Layer 15 of a small transformer language model trained on English Wikipedia (18 layers, counted from 0, width 96).
A neuron's activation on a vector x is GELU(weights . x), where the dot is the dot product.

Input weights of the MLP neurons that the questions are about. A number n stands for n times 0.0093.
n9: -4 -12 6 13 1 -15 8 43 -13 -42 -17 -26 -10 30 1 21 16 9 -25 -23 -69 -2 -39 20 -32 28 -10 17 2 -11 31 -16 -45 26 -4 34 -11 34 2 55 -16 -1 -29 18 23 16 21 -7 -7 66 4 -59 1 -14 36 -7 5 3 -9 -38 7 -23 -4 3 13 24 -56 6 21 10 -9 -36 3 48 -21 14 12 -2 -6 21 -20 14 -30 -35 -19 4 1 -20 35 -5 49 25 -11 -10 2 -10
n18: 10 12 14 -17 -2 8 4 -29 -8 23 -45 -26 37 -22 59 -8 -26 5 -3 10 61 -26 -12 -19 -28 -29 34 -48 -30 -20 8 20 -40 14 -9 -2 7 -22 -1 -4 -12 26 16 45 20 16 25 11 -20 12 -2 27 -46 -34 18 26 19 33 -21 7 -25 -2 2 -12 -18 -7 13 -9 8 -3 -6 14 3 22 -22 -6 13 -26 -18 41 -15 6 2 34 15 1 -12 -5 12 2 43 -29 -42 19 -13 -57
n66: 44 -3 -3 18 -22 -5 -22 -9 -12 -17 -34 18 36 5 20 12 -44 -10 -4 -35 1 3 4 51 -28 57 -58 -45 -47 43 34 -6 7 11 -9 40 -31 -24 -1 -11 15 25 35 -20 -21 13 -60 32 -38 17 37 -54 -25 3 6 2 44 -29 30 -2 -7 18 -31 -6 -24 -6 33 23 38 -9 5 -37 -26 -1 -40 -60 45 0 24 -50 56 -13 -25 49 -23 -41 -29 45 10 45 4 13 -3 -25 36 42
n67: 41 -15 34 16 8 18 -40 -25 65 -36 -8 20 18 -22 9 -20 -4 23 27 -24 -9 7 5 -33 24 27 -7 -22 18 14 44 -2 -23 5 -1 7 -20 -19 9 11 37 30 -50 -16 22 -2 2 -18 32 9 16 14 -14 -9 -20 11 -46 35 -28 -16 -5 25 -4 23 -30 14 -29 30 -29 1 -40 7 55 -33 1 -5 -24 -42 11 -7 -41 39 -10 11 -7 -19 15 40 2 14 4 -14 -27 -42 -11 8
n87: 23 2 -14 -22 -53 -12 5 -23 5 20 6 38 -26 36 20 7 -69 -8 -4 8 35 -15 25 -9 -22 6 -21 -13 67 26 28 -45 6 -18 16 7 -24 1 -42 16 -31 44 23 -25 -9 -31 -10 45 -21 39 45 2 -7 -8 -17 -2 -22 2 46 5 -34 -8 -3 9 15 -15 -2 -7 2 -14 -9 -31 -32 36 -48 -27 4 -1 -16 -6 41 -18 -65 45 -25 -5 -18 -27 20 31 39 17 18 -2 2 27
n119: 8 10 0 -1 13 -1 36 -25 15 18 18 -17 -8 15 29 43 -1 -25 -12 -12 1 -22 15 -32 -41 1 6 -44 -54 -12 -29 -2 21 -22 -19 10 11 -8 -9 -25 7 -24 -15 -17 24 -32 4 9 -15 10 7 28 11 10 25 -9 21 58 55 36 -1 -48 -29 -31 12 29 -4 48 -42 19 45 -14 -27 -55 -18 -28 24 17 -31 31 4 9 39 0 10 -19 -28 6 -17 30 31 -59 23 -15 -15 -5
n153: 27 53 -19 38 -9 37 41 34 8 -10 -11 2 45 8 10 21 -2 7 -40 -23 30 -23 -26 40 -33 4 -26 51 -37 -10 36 -5 -72 42 -26 10 0 -6 -38 -27 5 41 21 -15 -24 -11 -29 53 -17 14 32 -28 30 -13 9 -47 -16 -17 -20 -50 31 22 -1 -8 47 -19 -22 8 -3 -15 18 4 1 -29 -12 -40 1 15 17 -17 -5 -44 -6 24 -20 13 -40 7 48 -22 9 15 9 27 9 25
n163: 15 14 -8 -41 49 54 -7 -15 -40 -19 -16 29 -24 27 10 8 -52 -29 34 -34 -18 -55 14 -34 19 17 39 -7 13 -34 4 34 68 19 -11 48 -19 -33 -10 9 -52 39 -5 -42 4 -30 -21 50 30 -22 -9 4 -38 5 -33 -21 -15 -9 0 -22 -11 1 -16 -26 43 8 -40 27 11 -44 58 6 25 35 -28 -19 22 -4 9 -22 37 19 -3 26 -10 -11 -8 27 63 -14 4 18 -13 69 -12 2
n165: 15 10 -35 -33 32 -31 -29 46 3 3 -9 -24 26 -42 16 16 -12 -20 34 -41 -14 -24 -3 -9 11 10 -56 11 -8 0 16 -16 1 40 -4 -35 11 -4 -45 3 -12 -3 48 -13 5 3 -23 38 94 27 27 33 9 -25 -39 -13 14 -11 -18 -20 23 -37 -22 11 -11 9 -6 -6 2 17 -1 20 70 40 -36 3 10 -19 4 -40 7 69 -4 -2 26 -47 -28 11 22 -6 58 -19 13 8 30 -11
n196: 33 -20 -10 20 15 -26 15 -8 19 -17 0 -44 -24 -5 -37 -91 -3 -7 44 -5 -20 -22 39 13 -25 -37 -66 13 -2 -62 -29 -15 -59 -46 12 -32 6 28 9 -3 -49 -47 -18 6 23 -14 6 16 -23 -8 -7 16 9 13 -13 -1 18 19 -2 -8 26 -9 29 -7 61 25 27 50 12 11 6 -32 -27 36 -7 63 40 -33 -35 3 26 13 -48 26 19 11 -13 -20 22 40 31 -29 -2 13 -27 2
n212: 6 2 -24 -3 -7 16 -24 6 47 -9 -46 45 5 -57 73 -28 -25 26 50 -15 -26 -52 18 23 50 5 13 -29 3 11 28 24 10 -16 37 16 -7 -29 -21 51 -6 3 -26 -10 -23 -5 -3 -23 18 4 -41 -1 -19 10 7 -39 49 -30 -13 -15 1 22 46 25 2 -52 -5 30 9 -23 2 2 30 -19 -2 -2 -38 7 -11 42 29 11 -9 5 26 -34 -32 31 30 24 -7 2 -12 -3 18 30
n261: 17 2 -4 -12 29 -16 15 5 -21 -2 24 -29 56 43 -18 -10 -28 21 -8 -22 11 2 5 -20 -35 33 40 -46 -1 -13 -40 -28 8 13 -45 -15 -13 -25 -6 17 -35 24 6 32 -22 -12 -7 18 -35 -17 5 16 -15 -17 46 41 2 52 -9 -3 -3 -8 -2 37 4 -14 -18 1 -11 2 -11 -28 24 84 -11 -38 22 -51 -34 -31 18 4 -11 6 7 14 -21 -8 25 -29 53 48 -35 -39 14 17
n265: -2 -38 43 -11 -43 45 19 -26 23 -10 -2 4 0 -10 16 -33 2 14 -9 5 2 -25 26 14 -9 -42 9 18 33 -23 21 27 -28 -22 -66 49 12 2 -4 -54 -25 6 31 -41 2 28 -31 -19 -23 29 18 13 -21 13 -8 -5 -16 -12 -32 16 -43 -46 28 -14 4 35 22 -1 -27 2 -25 22 3 -22 7 69 -15 21 -20 -17 -10 -19 27 -45 -8 47 9 13 15 -4 18 37 14 36 15 11
n292: 65 16 3 -2 -3 -5 12 8 -9 22 -2 36 20 21 -17 -16 29 0 -24 -13 13 24 -16 16 36 -11 45 -6 -31 22 -25 8 -21 17 2 -4 -1 19 -45 -6 -31 -64 -1 -15 -3 -21 -17 -31 -1 25 15 -29 12 -28 51 -21 32 24 -18 7 19 -1 -13 -7 -30 48 -28 3 16 -18 9 -2 -10 18 -7 6 -30 -10 -45 22 14 11 -48 21 44 -27 -11 -12 7 20 -11 4 1 -1 44 2
n299: -1 1 14 18 5 -5 -35 8 -1 -13 -21 -33 5 18 27 28 6 0 8 -5 -18 -8 -16 -55 16 11 -35 -10 0 12 19 38 -20 -24 -12 17 -1 -21 -27 1 -19 30 5 -24 9 -44 40 12 -25 -16 12 46 19 -41 -13 13 -21 -6 35 35 5 18 18 -14 15 60 1 -44 -32 23 -26 -43 -22 3 -10 2 -10 37 -10 40 30 -10 -4 26 -56 -28 24 -40 -45 -11 60 -11 13 27 21 -28
n303: -35 -28 17 -45 -28 8 19 -31 -37 -38 -34 -8 31 6 -2 0 -32 6 -32 32 -2 -42 -47 -32 5 -1 -61 0 2 -11 -22 2 -31 41 -30 19 14 -11 7 24 24 -13 33 20 8 36 48 -9 -10 39 15 -17 8 14 12 1 38 -27 5 13 -20 25 12 42 33 -58 -5 11 11 24 33 3 -2 -14 10 35 -26 -4 -18 58 -18 31 -19 2 35 -2 19 -34 18 -26 35 17 12 7 -12 5
n309: 11 20 16 19 -1 5 -16 3 -6 -2 15 -14 12 -29 -19 -22 -1 -15 10 -25 36 -14 9 9 -75 1 45 -9 43 11 20 -28 -1 31 -6 20 26 -9 -12 16 10 15 17 23 15 24 10 0 -26 36 -42 -9 -29 34 23 6 -16 1 -31 -4 34 26 -22 16 4 48 -46 44 -50 27 -37 -6 -41 -11 -39 -24 4 -12 12 36 -12 -13 -33 -4 14 23 -9 -21 14 13 26 13 38 -18 45 -5
n313: -43 -65 2 -42 -37 16 -53 -34 -17 -36 9 31 4 35 -39 -25 51 -7 59 -2 -5 2 -8 28 6 -18 31 15 -16 -66 47 8 14 -18 34 51 69 0 -47 -18 -3 20 10 -44 29 -23 -56 3 -39 31 15 15 35 32 5 -11 26 -1 13 20 -2 12 -20 -4 -3 25 9 -3 -9 21 19 -34 -2 -11 -29 -16 -22 1 -51 29 33 -9 22 -13 18 6 16 -1 11 15 11 -34 32 -24 -14 17
n314: 13 35 9 -1 -63 -19 4 -12 19 6 6 44 -11 -14 -16 17 15 24 -21 -1 28 -33 18 11 23 6 -36 -22 -17 -14 32 13 49 -32 -23 29 9 -40 -32 1 -17 -17 -23 -44 8 -9 -6 34 17 -11 -1 13 -16 2 1 1 -29 -6 -40 15 -10 10 -43 14 15 -22 34 -20 -11 23 -14 -1 2 36 17 7 18 6 -17 16 -12 8 7 5 -45 9 -36 -15 -44 9 -26 -24 -4 39 -37 16
n324: 16 1 2 9 -67 -14 -52 -36 -2 11 -1 17 11 -29 -20 -49 4 70 -21 43 4 3 18 -23 9 10 -6 -5 -6 -23 -45 10 3 -16 5 32 13 4 -15 -37 -23 16 -10 31 35 -39 9 16 -3 -19 -21 34 1 -14 -15 7 0 0 15 19 -10 20 -8 -1 44 -5 -6 -18 -4 -23 -16 -28 20 10 -9 -32 11 -20 -10 50 31 14 40 -18 -5 19 20 5 19 25 26 35 -3 4 12 27
n357: -32 -26 -41 5 12 68 3 -29 -44 -53 -17 -16 45 -55 -13 51 16 5 7 -17 22 -3 -13 7 25 9 67 -12 0 11 3 2 -54 -4 27 -24 -49 -24 -12 60 -72 75 17 -15 2 7 -8 4 8 0 -16 -29 23 -11 -16 -18 -3 17 -15 12 2 -17 5 27 -5 -15 -18 -3 56 27 5 -63 35 -13 -19 21 -22 -7 37 -52 1 -2 53 28 12 -48 5 36 18 -7 37 17 40 -7 -25 31
n362: 9 28 14 0 32 28 31 21 19 -2 -13 -24 25 -40 17 -31 -55 20 -8 -15 16 5 37 -49 7 53 -3 -14 18 14 -3 18 -2 -10 -75 -7 -18 -11 59 -7 8 -6 26 30 -20 -13 -7 -25 39 34 29 9 4 19 12 31 -6 31 -14 -16 -26 -41 -53 -44 -41 -3 55 44 -6 -27 -31 6 -11 12 29 -14 -21 -13 -19 -20 -30 -9 30 -23 52 -32 -27 18 7 10 46 28 -35 -40 14 -4
n377: 40 -12 -8 27 -30 48 -7 -19 31 7 -15 2 17 28 -33 16 2 30 42 32 28 -13 10 32 -1 39 18 15 -31 18 50 24 -17 28 28 8 -50 -41 14 29 -2 -15 21 22 15 34 -26 -31 39 19 13 -31 33 42 -26 -8 -12 -32 -18 -57 -14 -71 -11 -12 -9 -29 29 -3 -6 4 35 23 20 -5 -28 17 16 -16 7 -28 -10 -51 30 14 0 -8 21 -23 -11 4 11 -41 22 -54 2 -28

Each question shows a token from some text and the vector x that enters the MLP there. A number n stands for n times 0.083.

" an": -7 -19 -11 -17 -13 -21 -18 26 9 18 -9 24 -1 17 15 -6 -8 -7 -40 -10 -27 21 -8 22 -1 -2 13 18 -11 9 7 8 -16 6 0 -17 7 -7 2 -12 15 17 10 -12 -14 5 -20 -3 -20 0 -41 57 -17 -6 -4 -18 24 2 0 20 5 3 7 -33 -14 3 -3 -16 -7 7 36 -13 8 15 -8 16 14 13 15 -12 -13 20 -4 -14 35 1 13 1 6 -4 -22 39 -16 -5 -19 -2
The neuron with the highest activation: n265

"ig": -34 -16 10 -12 -14 38 1 -8 -12 8 30 11 -13 12 -4 -11 -12 -2 11 14 -37 25 -23 42 -18 15 14 22 -4 6 -18 -3 7 24 16 -41 -4 2 1 -34 2 -6 12 46 1 -2 9 14 -4 -5 -21 12 0 4 -9 -47 10 -9 -6 -19 -1 30 13 6 3 -10 -10 9 -8 -5 4 45 -12 26 5 -10 3 3 3 -9 2 -2 -14 -13 -7 10 0 3 -20 -14 -28 23 17 10 -11 -5
The neuron with the highest activation: n153

",": 5 -19 13 -23 1 16 17 31 -2 18 -6 -4 -13 6 12 1 14 -5 -4 -17 -19 20 -13 20 -33 24 12 11 10 -2 -17 -10 3 6 12 2 -9 -16 -12 -5 -13 -23 27 -9 -2 -7 1 -16 9 4 -4 60 5 -5 0 -47 1 28 0 7 2 7 26 -32 -19 16 -15 3 0 2 14 1 -28 32 5 6 14 7 16 -14 -27 9 2 -4 16 -10 -12 6 -15 -11 -20 -4 4 -14 -6 -14
The neuron with the highest activation: n292

"ese": -13 -16 -20 -9 7 -15 -25 0 -12 24 -21 -4 -33 5 10 -5 -28 1 -12 0 -11 21 -16 15 -25 19 8 -12 13 -1 -13 8 -29 -3 5 -15 -11 -3 5 6 -4 26 12 -3 10 -3 3 26 -2 8 -11 64 -8 18 4 -14 -7 6 -4 -7 -37 5 29 8 19 8 -28 17 -23 5 8 25 -15 27 18 9 10 11 3 13 -25 18 -19 -9 -20 -3 -7 7 -20 -28 -1 15 10 14 16 -6
The neuron with the highest activation: n299

" the": -4 -2 17 13 4 -21 -8 12 5 15 14 -11 -5 14 6 -4 -4 -10 -22 -15 -22 18 8 13 -10 11 -4 16 -5 4 2 12 2 -1 -2 -29 -19 -19 29 -10 -11 -4 8 -13 -24 17 -8 -5 8 -19 -9 80 -17 4 -8 -43 14 13 7 -12 8 26 -9 -15 -13 1 -26 1 4 -5 35 6 -19 13 2 14 3 4 12 -13 -25 -4 -14 -10 27 -6 9 3 -2 12 -3 10 -5 2 7 -13
The neuron with the highest activation: n165

"ort": -41 -2 19 20 -20 9 -13 -3 -25 -3 -9 2 -34 -11 -6 5 -14 -7 3 -2 -15 17 -14 19 -18 24 -5 5 -4 -12 -16 13 -14 20 38 -21 3 -3 -23 19 -10 1 -4 -7 7 0 -4 30 11 15 -18 31 2 13 -27 0 -14 17 9 0 7 45 -2 9 2 9 -22 -13 -7 20 19 1 -25 22 24 -9 18 -10 42 21 -12 5 -19 -1 0 -9 -2 -1 -36 -48 -15 16 -1 24 0 9
The neuron with the highest activation: n299

"\n": -4 -12 25 -21 2 16 23 30 -4 5 -7 -2 -16 2 17 -1 2 7 2 -15 -12 23 -16 17 -32 12 19 15 13 3 -17 10 -5 18 11 0 -9 -5 -11 -3 -10 -23 15 -10 -2 -9 0 -24 19 -4 2 49 1 -9 7 -51 4 30 13 11 -1 28 27 -26 -13 19 -18 0 -8 0 15 3 -35 28 11 18 7 -8 14 -18 -14 11 3 -14 15 -11 -16 13 -17 -18 -29 -14 -1 -21 -14 -11
Which two neurons fire most, strongest first? n292, n119

" they": -19 -12 5 -21 -9 -3 6 10 -2 41 -3 3 -15 -26 -7 19 28 34 -13 -18 -1 19 -8 0 -24 29 5 34 5 -1 3 11 0 -7 6 -38 -21 5 -30 11 -22 -5 25 -17 10 11 -3 -2 -5 17 -29 58 8 -7 -18 -12 14 15 -7 -8 -24 -7 -1 -31 -19 21 -2 5 -24 6 17 5 -11 6 21 7 0 29 7 5 -25 -1 3 -13 5 0 5 7 -18 -14 -12 18 12 -13 23 -21
The neuron with the highest activation: n265

"ri": -17 -17 16 -4 4 -15 1 -24 -8 32 -16 9 -47 -25 0 14 -3 -26 26 13 -13 4 6 21 -30 29 -5 26 -14 -1 -24 -17 -4 11 -2 -12 -9 -21 6 -19 -24 20 1 0 -10 26 2 3 17 9 -25 10 4 -15 -9 -10 9 27 -2 1 11 8 50 7 11 22 2 6 -1 10 43 26 -24 23 12 -3 3 -4 -2 -24 -26 11 -34 7 17 -1 7 12 -28 -14 -32 3 -7 11 1 16
Which three neurons fire most, strongest first? n196, n163, n165

"ab": -48 -20 1 -15 -23 -18 1 -4 -8 -6 2 -5 -24 16 -8 8 -48 4 12 -1 -33 21 -11 14 -3 8 4 38 -9 2 -10 -14 -10 -6 38 -20 5 20 28 -15 -10 -9 -1 -10 -9 4 -1 20 -5 27 -25 23 13 1 -4 -7 -9 2 20 -5 8 16 35 -10 -15 4 -4 7 -3 4 17 41 -24 9 11 -33 11 15 37 -17 -4 7 -5 -4 17 -10 -17 12 -15 -24 -21 23 -6 30 24 19
The neuron with the highest activation: n163

"ly": -21 -9 -6 -10 -4 4 -1 -2 -2 30 -19 -2 -24 7 14 17 -21 4 -12 -1 -34 42 9 16 -22 18 16 24 -16 -16 -8 -16 -21 16 10 -5 -24 11 12 4 -6 -2 8 -9 -8 -12 12 -5 9 26 -7 51 27 6 -13 -12 5 9 -5 -11 4 26 8 -27 -15 -8 -22 0 -11 -9 11 13 -21 25 6 -13 -3 5 28 -3 -40 -5 -6 -10 14 -7 4 3 -18 -43 11 23 23 -11 23 7
Which neuron fires most, and how strongly? n9, at about 4.1

"is": -14 -29 15 1 4 -4 -9 -11 -6 23 -4 -9 -39 -6 10 -1 -5 -12 -11 26 -36 7 -3 34 -34 32 8 33 -10 -23 -26 -12 5 9 22 -21 -10 3 34 -9 1 -14 26 11 23 20 9 -15 12 15 -14 38 10 4 6 -31 24 29 -11 -10 0 23 16 -6 -8 1 -21 3 -13 -5 20 4 -12 13 5 -6 -8 9 23 -11 -16 0 -28 -11 8 -27 6 2 -28 -20 -6 15 11 -9 14 7
The neuron with the highest activation: n9

"ments": -27 0 8 -8 13 12 -5 -6 13 16 -6 1 -20 -18 6 3 21 -20 0 -4 -21 44 -3 -3 -15 3 20 14 -16 -15 -16 14 -23 2 21 -17 -27 5 -11 5 -12 0 32 20 -3 2 -8 -6 6 12 -48 51 -2 0 -14 -17 16 13 -26 -1 -11 18 21 -2 15 26 -11 -2 -26 9 14 -16 -13 9 25 3 10 -5 10 13 -44 -4 -4 -23 -2 -16 6 5 -25 -23 11 43 2 6 4 9
Which neuron fires most, and how strongly? n357, at about 4

" Rele": -20 12 21 -10 -7 -13 8 21 -1 15 -17 2 -10 22 -5 -3 5 13 4 15 -13 23 -11 -2 -15 30 42 -1 -23 9 9 -15 -8 -16 19 -18 -10 -10 25 -21 -39 -4 16 -5 -3 3 -18 3 18 4 -21 24 -11 7 -7 -45 -16 20 16 13 14 -5 29 -18 -11 -8 -14 -17 10 32 34 0 -46 2 8 -19 -2 18 13 3 -14 16 29 6 -2 -5 -6 15 -23 -26 -20 25 4 14 -20 0
The neuron with the highest activation: n357

" most": -40 16 -8 -23 3 -12 8 10 -12 18 -12 5 -19 19 8 -9 -19 15 -11 5 -27 41 -8 2 -34 14 12 17 12 0 -2 6 -10 -9 -6 -26 13 -16 8 -29 4 4 16 -4 -24 -9 -2 -7 11 0 -5 63 -10 -17 1 -22 4 19 -15 -5 -17 20 -6 -18 8 -8 -3 21 -24 25 10 -6 0 18 9 12 2 16 24 -6 -21 10 12 -5 25 19 1 8 -18 -33 -12 23 5 -15 13 -14
Which neuron fires most, and how strongly? n362, at about 4.4

"ors": -32 -18 10 8 -27 9 5 -14 -1 36 3 -7 -18 -32 9 -6 2 -14 -5 9 -8 24 0 9 -13 14 16 40 -3 -8 0 -13 -10 7 37 -12 -3 -9 0 -24 -12 -8 34 -19 31 -4 -5 21 19 38 -27 37 8 -14 -17 -21 5 23 -5 -8 -15 27 34 -10 1 13 -4 -9 -9 -4 20 -8 -36 8 11 -12 -5 22 24 -12 -4 5 -25 -17 9 -15 2 10 -26 -10 -6 23 9 2 -15 -2
Which two neurons fire most, strongest first? n313, n265

"On": 7 5 -2 -2 -3 -14 23 -8 -18 23 -31 25 -2 0 23 -16 -1 8 -3 22 -16 20 -8 12 18 -3 5 -8 -25 25 -12 0 -8 11 15 -13 -16 -9 -5 29 1 -2 -9 -29 -7 0 -24 -35 24 13 -9 56 -22 -6 -7 -38 1 1 4 5 2 23 -13 -27 -8 -11 -16 14 -7 -10 42 2 -26 32 -1 -1 22 0 22 1 -11 1 -19 0 -1 -16 5 15 15 -4 0 -3 -2 -12 -5 0
Which two neurons fire most, strongest first? n212, n292

" to": -1 -9 -13 -27 -23 11 -18 6 -6 20 -13 -17 7 7 -6 0 12 15 4 -4 -11 17 -2 25 -3 41 16 8 -29 -27 -17 11 -15 8 13 -6 -35 4 -15 9 21 9 33 5 -10 6 0 3 7 10 5 61 13 -5 -6 -16 2 11 -13 0 -7 14 -1 -40 -21 -10 -15 5 8 -16 34 4 -9 19 5 3 31 5 1 2 -42 -5 -3 -21 -6 2 11 -12 -10 -10 -8 7 8 -20 7 -10
The neuron with the highest activation: n377

".": -1 -18 14 -23 3 22 22 20 1 0 -7 2 -14 1 10 7 -1 -6 1 -17 -11 15 -13 4 -32 19 14 20 11 -1 -10 0 -3 18 13 -2 -11 -5 -7 -3 -13 -19 19 1 4 -7 3 -26 10 -1 4 54 6 -5 2 -53 3 21 0 13 -3 21 20 -37 -18 24 -20 -8 -3 -8 2 3 -36 39 6 13 12 4 17 -16 -12 15 -2 -8 26 -14 -10 7 -11 -12 -19 -11 0 -12 0 -12
The neuron with the highest activation: n292

"ison": -10 -21 14 12 -12 -4 -4 -11 -7 -15 -14 7 -32 -1 -4 -6 -6 -28 17 12 -33 25 -4 17 -43 19 13 31 -4 2 1 -16 -25 7 25 -28 3 6 5 -30 4 -1 6 10 19 16 -4 22 0 4 -22 33 17 -1 -1 -27 4 5 -3 -15 -5 33 22 6 -6 0 -16 19 -32 -8 -4 43 -12 28 15 -15 -21 21 9 8 -10 24 -22 7 -6 -29 4 -9 -6 4 13 32 11 -17 8 -3
The neuron with the highest activation: n309

"ing": -7 -16 -9 -3 -16 9 -9 -13 -16 -13 -8 -9 -9 -11 2 14 -3 -13 23 22 -26 24 -28 2 -18 19 -12 -20 -23 -11 -5 13 -18 11 -2 -18 -28 6 -5 -23 -2 10 -23 3 11 14 14 9 -18 8 -29 27 15 1 -2 1 -5 2 -6 29 -26 18 0 40 7 -23 0 -6 -9 15 10 15 3 58 15 0 -5 -4 1 10 -27 3 -15 13 -14 -10 3 14 -17 10 21 -8 16 4 -4 20
The neuron with the highest activation: n303

"ev": -34 10 10 -9 -16 9 19 -4 -20 -6 -2 7 -19 -5 -9 5 5 -3 -18 -6 -29 32 -19 32 0 10 -11 30 -21 37 19 -5 -16 4 -11 -11 17 7 -13 -23 -15 34 -36 26 7 31 -20 22 4 4 -14 9 6 -6 -3 -7 19 -6 1 9 -3 25 8 0 -19 -16 8 -17 1 -6 15 31 -15 46 1 -22 -3 -11 1 -15 -20 -2 -14 29 1 -5 -2 2 -9 -8 9 -22 -19 16 -8 23
Which neuron fires most, and how strongly? n153, at about 5.6

" released": 4 -11 0 -16 -19 -2 -13 8 -1 13 -13 2 5 -7 19 5 22 -2 -24 16 -1 37 -3 15 -36 16 24 13 -17 -12 -17 -10 -12 -4 30 -1 6 -10 -6 -17 -4 2 26 -3 -18 4 12 9 -1 6 -8 46 -1 -26 1 -38 17 13 -9 -3 -14 20 21 -16 -1 -6 -12 -9 -25 -9 24 -12 -25 28 3 7 6 7 18 -2 -52 8 5 8 -12 -27 -6 12 -11 -21 7 33 13 1 6 11
Which neuron fires most, and how strongly? n153, at about 3.8

" \"": -19 -28 17 -16 -6 0 1 -4 5 1 -24 8 17 23 3 15 -29 1 5 29 2 17 7 31 -22 27 6 27 3 1 4 -4 -16 6 -13 -19 -9 -9 11 -13 -6 16 9 -24 23 0 -32 -8 2 -8 -26 26 -4 2 7 -29 8 22 11 -7 -14 27 -2 -34 -15 -5 -12 -14 6 -11 -4 10 -8 31 17 25 23 -4 6 17 -20 56 14 -23 -21 5 -2 13 -23 -12 -26 -5 -15 3 -15 7
The neuron with the highest activation: n265

" For": -9 5 -15 -17 -22 -12 14 4 -14 36 -15 9 5 12 -9 -13 10 5 5 25 -3 25 -7 17 -8 2 9 -18 -6 -15 -9 12 -3 -8 17 -15 -3 -7 13 -5 6 3 22 6 0 4 -21 -20 7 32 -29 53 -6 15 -11 -42 15 -12 -10 -3 -28 39 -11 -7 -28 -4 0 3 15 2 31 4 -20 27 11 10 20 -12 30 -12 -29 -11 -2 -6 15 -13 4 8 -13 -10 9 -22 3 -9 -16 -11
The neuron with the highest activation: n377

" 4": -6 2 10 18 -22 -21 10 -12 19 17 -8 -3 -15 1 -6 0 -10 -16 -28 24 -9 30 -10 -1 -5 15 5 10 2 -4 -8 -17 16 0 1 -16 7 -13 -26 -19 3 11 -9 -11 -6 6 -4 5 -10 18 -7 58 -10 -23 0 -38 9 -5 2 5 -31 18 4 -12 -10 -5 -15 -4 0 0 28 -1 -6 19 41 31 15 -14 28 0 4 39 29 3 -10 1 2 0 -43 -14 7 12 -11 0 -17 -22
Which two neurons fire most, strongest first? n314, n324

" Sh": -10 -14 13 18 -26 9 -10 -11 13 3 -10 8 12 -15 -8 18 -25 21 7 -11 -15 26 -3 3 -16 18 0 0 -9 -7 -8 -5 -4 -7 18 -21 -7 11 9 -26 -15 10 -21 -24 14 23 11 -2 23 -8 -14 23 -22 9 4 -14 8 22 9 22 -20 6 -31 -11 -13 -9 -4 -16 -48 5 24 17 -21 43 11 -18 7 -6 8 6 -15 17 27 14 36 3 -17 27 -37 18 -11 -22 -4 -6 -9 18
Which three neurons fire most, strongest first? n119, n314, n67

"ot": 0 -23 5 6 -8 -5 16 -3 6 21 15 14 -42 12 25 -8 2 0 -1 0 -36 25 -17 10 -32 30 10 32 10 -3 6 -6 -4 0 39 -25 6 -14 12 -11 -3 -2 32 -7 -5 9 -1 4 22 20 -22 15 -14 3 7 -20 -9 24 -8 -7 -8 27 16 -24 -16 -4 -15 -4 -15 -13 26 37 -24 16 13 -6 -1 12 39 -21 2 -5 -15 -32 13 -26 -6 -7 -35 -5 3 20 6 -18 -16 0
Which three neurons fire most, strongest first? n9, n377, n309

"ators": -14 -11 2 -13 9 1 -5 4 -9 46 3 8 -25 -16 4 15 11 12 -22 -10 -10 25 1 7 -29 31 22 2 -13 -13 -1 0 -19 -7 34 -5 -6 -1 0 -11 13 -13 25 8 13 6 1 2 -10 20 -22 55 -9 -7 -12 -34 -8 14 -5 -4 -32 1 30 -1 18 14 -17 2 -31 11 -5 6 -15 11 20 5 0 5 31 -1 -14 13 -12 -34 -23 -5 -8 -15 -27 10 15 20 15 -12 8 -22
Which two neurons fire most, strongest first? n309, n299

" end": -17 -9 24 15 -4 -2 -9 -2 -18 7 -28 14 -21 25 14 -1 10 -10 -11 15 -29 24 -4 11 -25 52 4 18 -17 -21 -5 9 -14 8 16 -12 0 -4 20 -2 2 9 12 4 0 19 -13 6 14 -2 3 31 4 4 -13 -15 8 14 8 -23 -3 26 30 -2 -4 -2 -32 -3 -56 -20 25 -8 -26 18 12 -12 13 -4 25 -5 -27 27 -15 -2 6 -7 2 1 -31 -44 -11 21 10 -12 13 18
Which two neurons fire most, strongest first? n9, n153

"ase": -14 -10 22 -8 -3 -27 4 6 -1 2 -12 17 -24 18 1 -24 12 -6 12 -3 -17 27 11 2 -23 44 9 19 -9 3 27 -9 -24 13 23 -9 -5 -10 10 -11 -12 -3 30 -3 -1 41 -17 12 6 -2 -6 48 0 -1 -3 -40 -17 23 2 -10 6 30 27 -4 0 -7 -35 -8 -6 -3 9 10 -32 9 -3 -8 2 13 19 -3 -9 0 -11 -4 -13 -27 -2 15 -14 -37 -3 31 15 -3 -1 -13
The neuron with the highest activation: n153

"hen": 10 -19 9 -2 4 -25 -4 0 9 2 0 -4 -17 -13 7 -17 -15 7 1 1 -9 19 -18 9 -12 26 -13 -28 -12 -10 8 2 -1 16 5 -23 -23 3 -12 -21 12 18 -27 -17 20 16 24 10 -5 28 -39 32 6 -11 4 -18 4 23 -19 12 -1 6 32 17 12 -9 8 -11 -25 2 27 23 -1 41 15 -11 -6 -15 18 -11 -22 19 -54 -13 -5 -4 12 6 -5 39 5 -8 -10 0 -14 -5
Which two neurons fire most, strongest first? n67, n196

" Bus": -10 -15 17 -3 -24 -7 2 0 -17 9 -23 4 -20 -21 -12 -11 -8 16 11 28 -36 26 1 21 -16 59 33 -2 -4 -4 12 -2 -18 21 14 -16 -1 5 -10 -19 4 10 -1 2 10 -4 5 -17 10 19 -39 47 -4 -11 7 -18 -19 34 2 0 -17 5 13 -9 13 15 4 -13 -23 19 5 -2 16 14 -4 -16 -34 -3 13 13 -4 22 7 6 10 -8 -16 32 -11 -5 -5 -12 -14 -18 -3 -12
The neuron with the highest activation: n67

"6": -14 8 22 5 21 -26 5 -16 15 36 0 18 -19 1 4 2 8 -2 -19 -9 4 22 -27 21 -1 12 16 21 -5 -2 30 11 -3 4 22 -29 -27 4 -8 -45 21 1 5 29 -23 -6 10 -13 -3 10 -17 16 -9 -24 -5 -41 9 28 -11 6 -2 17 16 -5 5 -37 -5 -34 -24 18 8 27 -34 26 31 14 -1 -10 4 -16 -23 7 -2 -26 7 -10 16 -7 -11 -6 9 0 -1 -6 4 -7
The neuron with the highest activation: n18

" T": -14 -11 12 9 -26 -8 1 1 -3 -6 -25 19 -10 3 12 8 -10 -1 -4 1 -11 15 6 18 -1 51 13 15 -6 -17 0 6 -16 -16 29 -17 -6 -1 -5 -36 6 16 5 -23 -3 7 -3 -9 -6 -1 -10 17 6 -19 20 -36 16 39 12 -4 -12 -4 -5 -25 -14 -14 -2 21 -35 8 32 10 -15 36 22 7 7 5 5 17 -15 30 36 -14 13 -2 -21 18 -26 -20 -28 -15 -20 -5 6 7
Which neuron fires most, and how strongly? n119, at about 5.8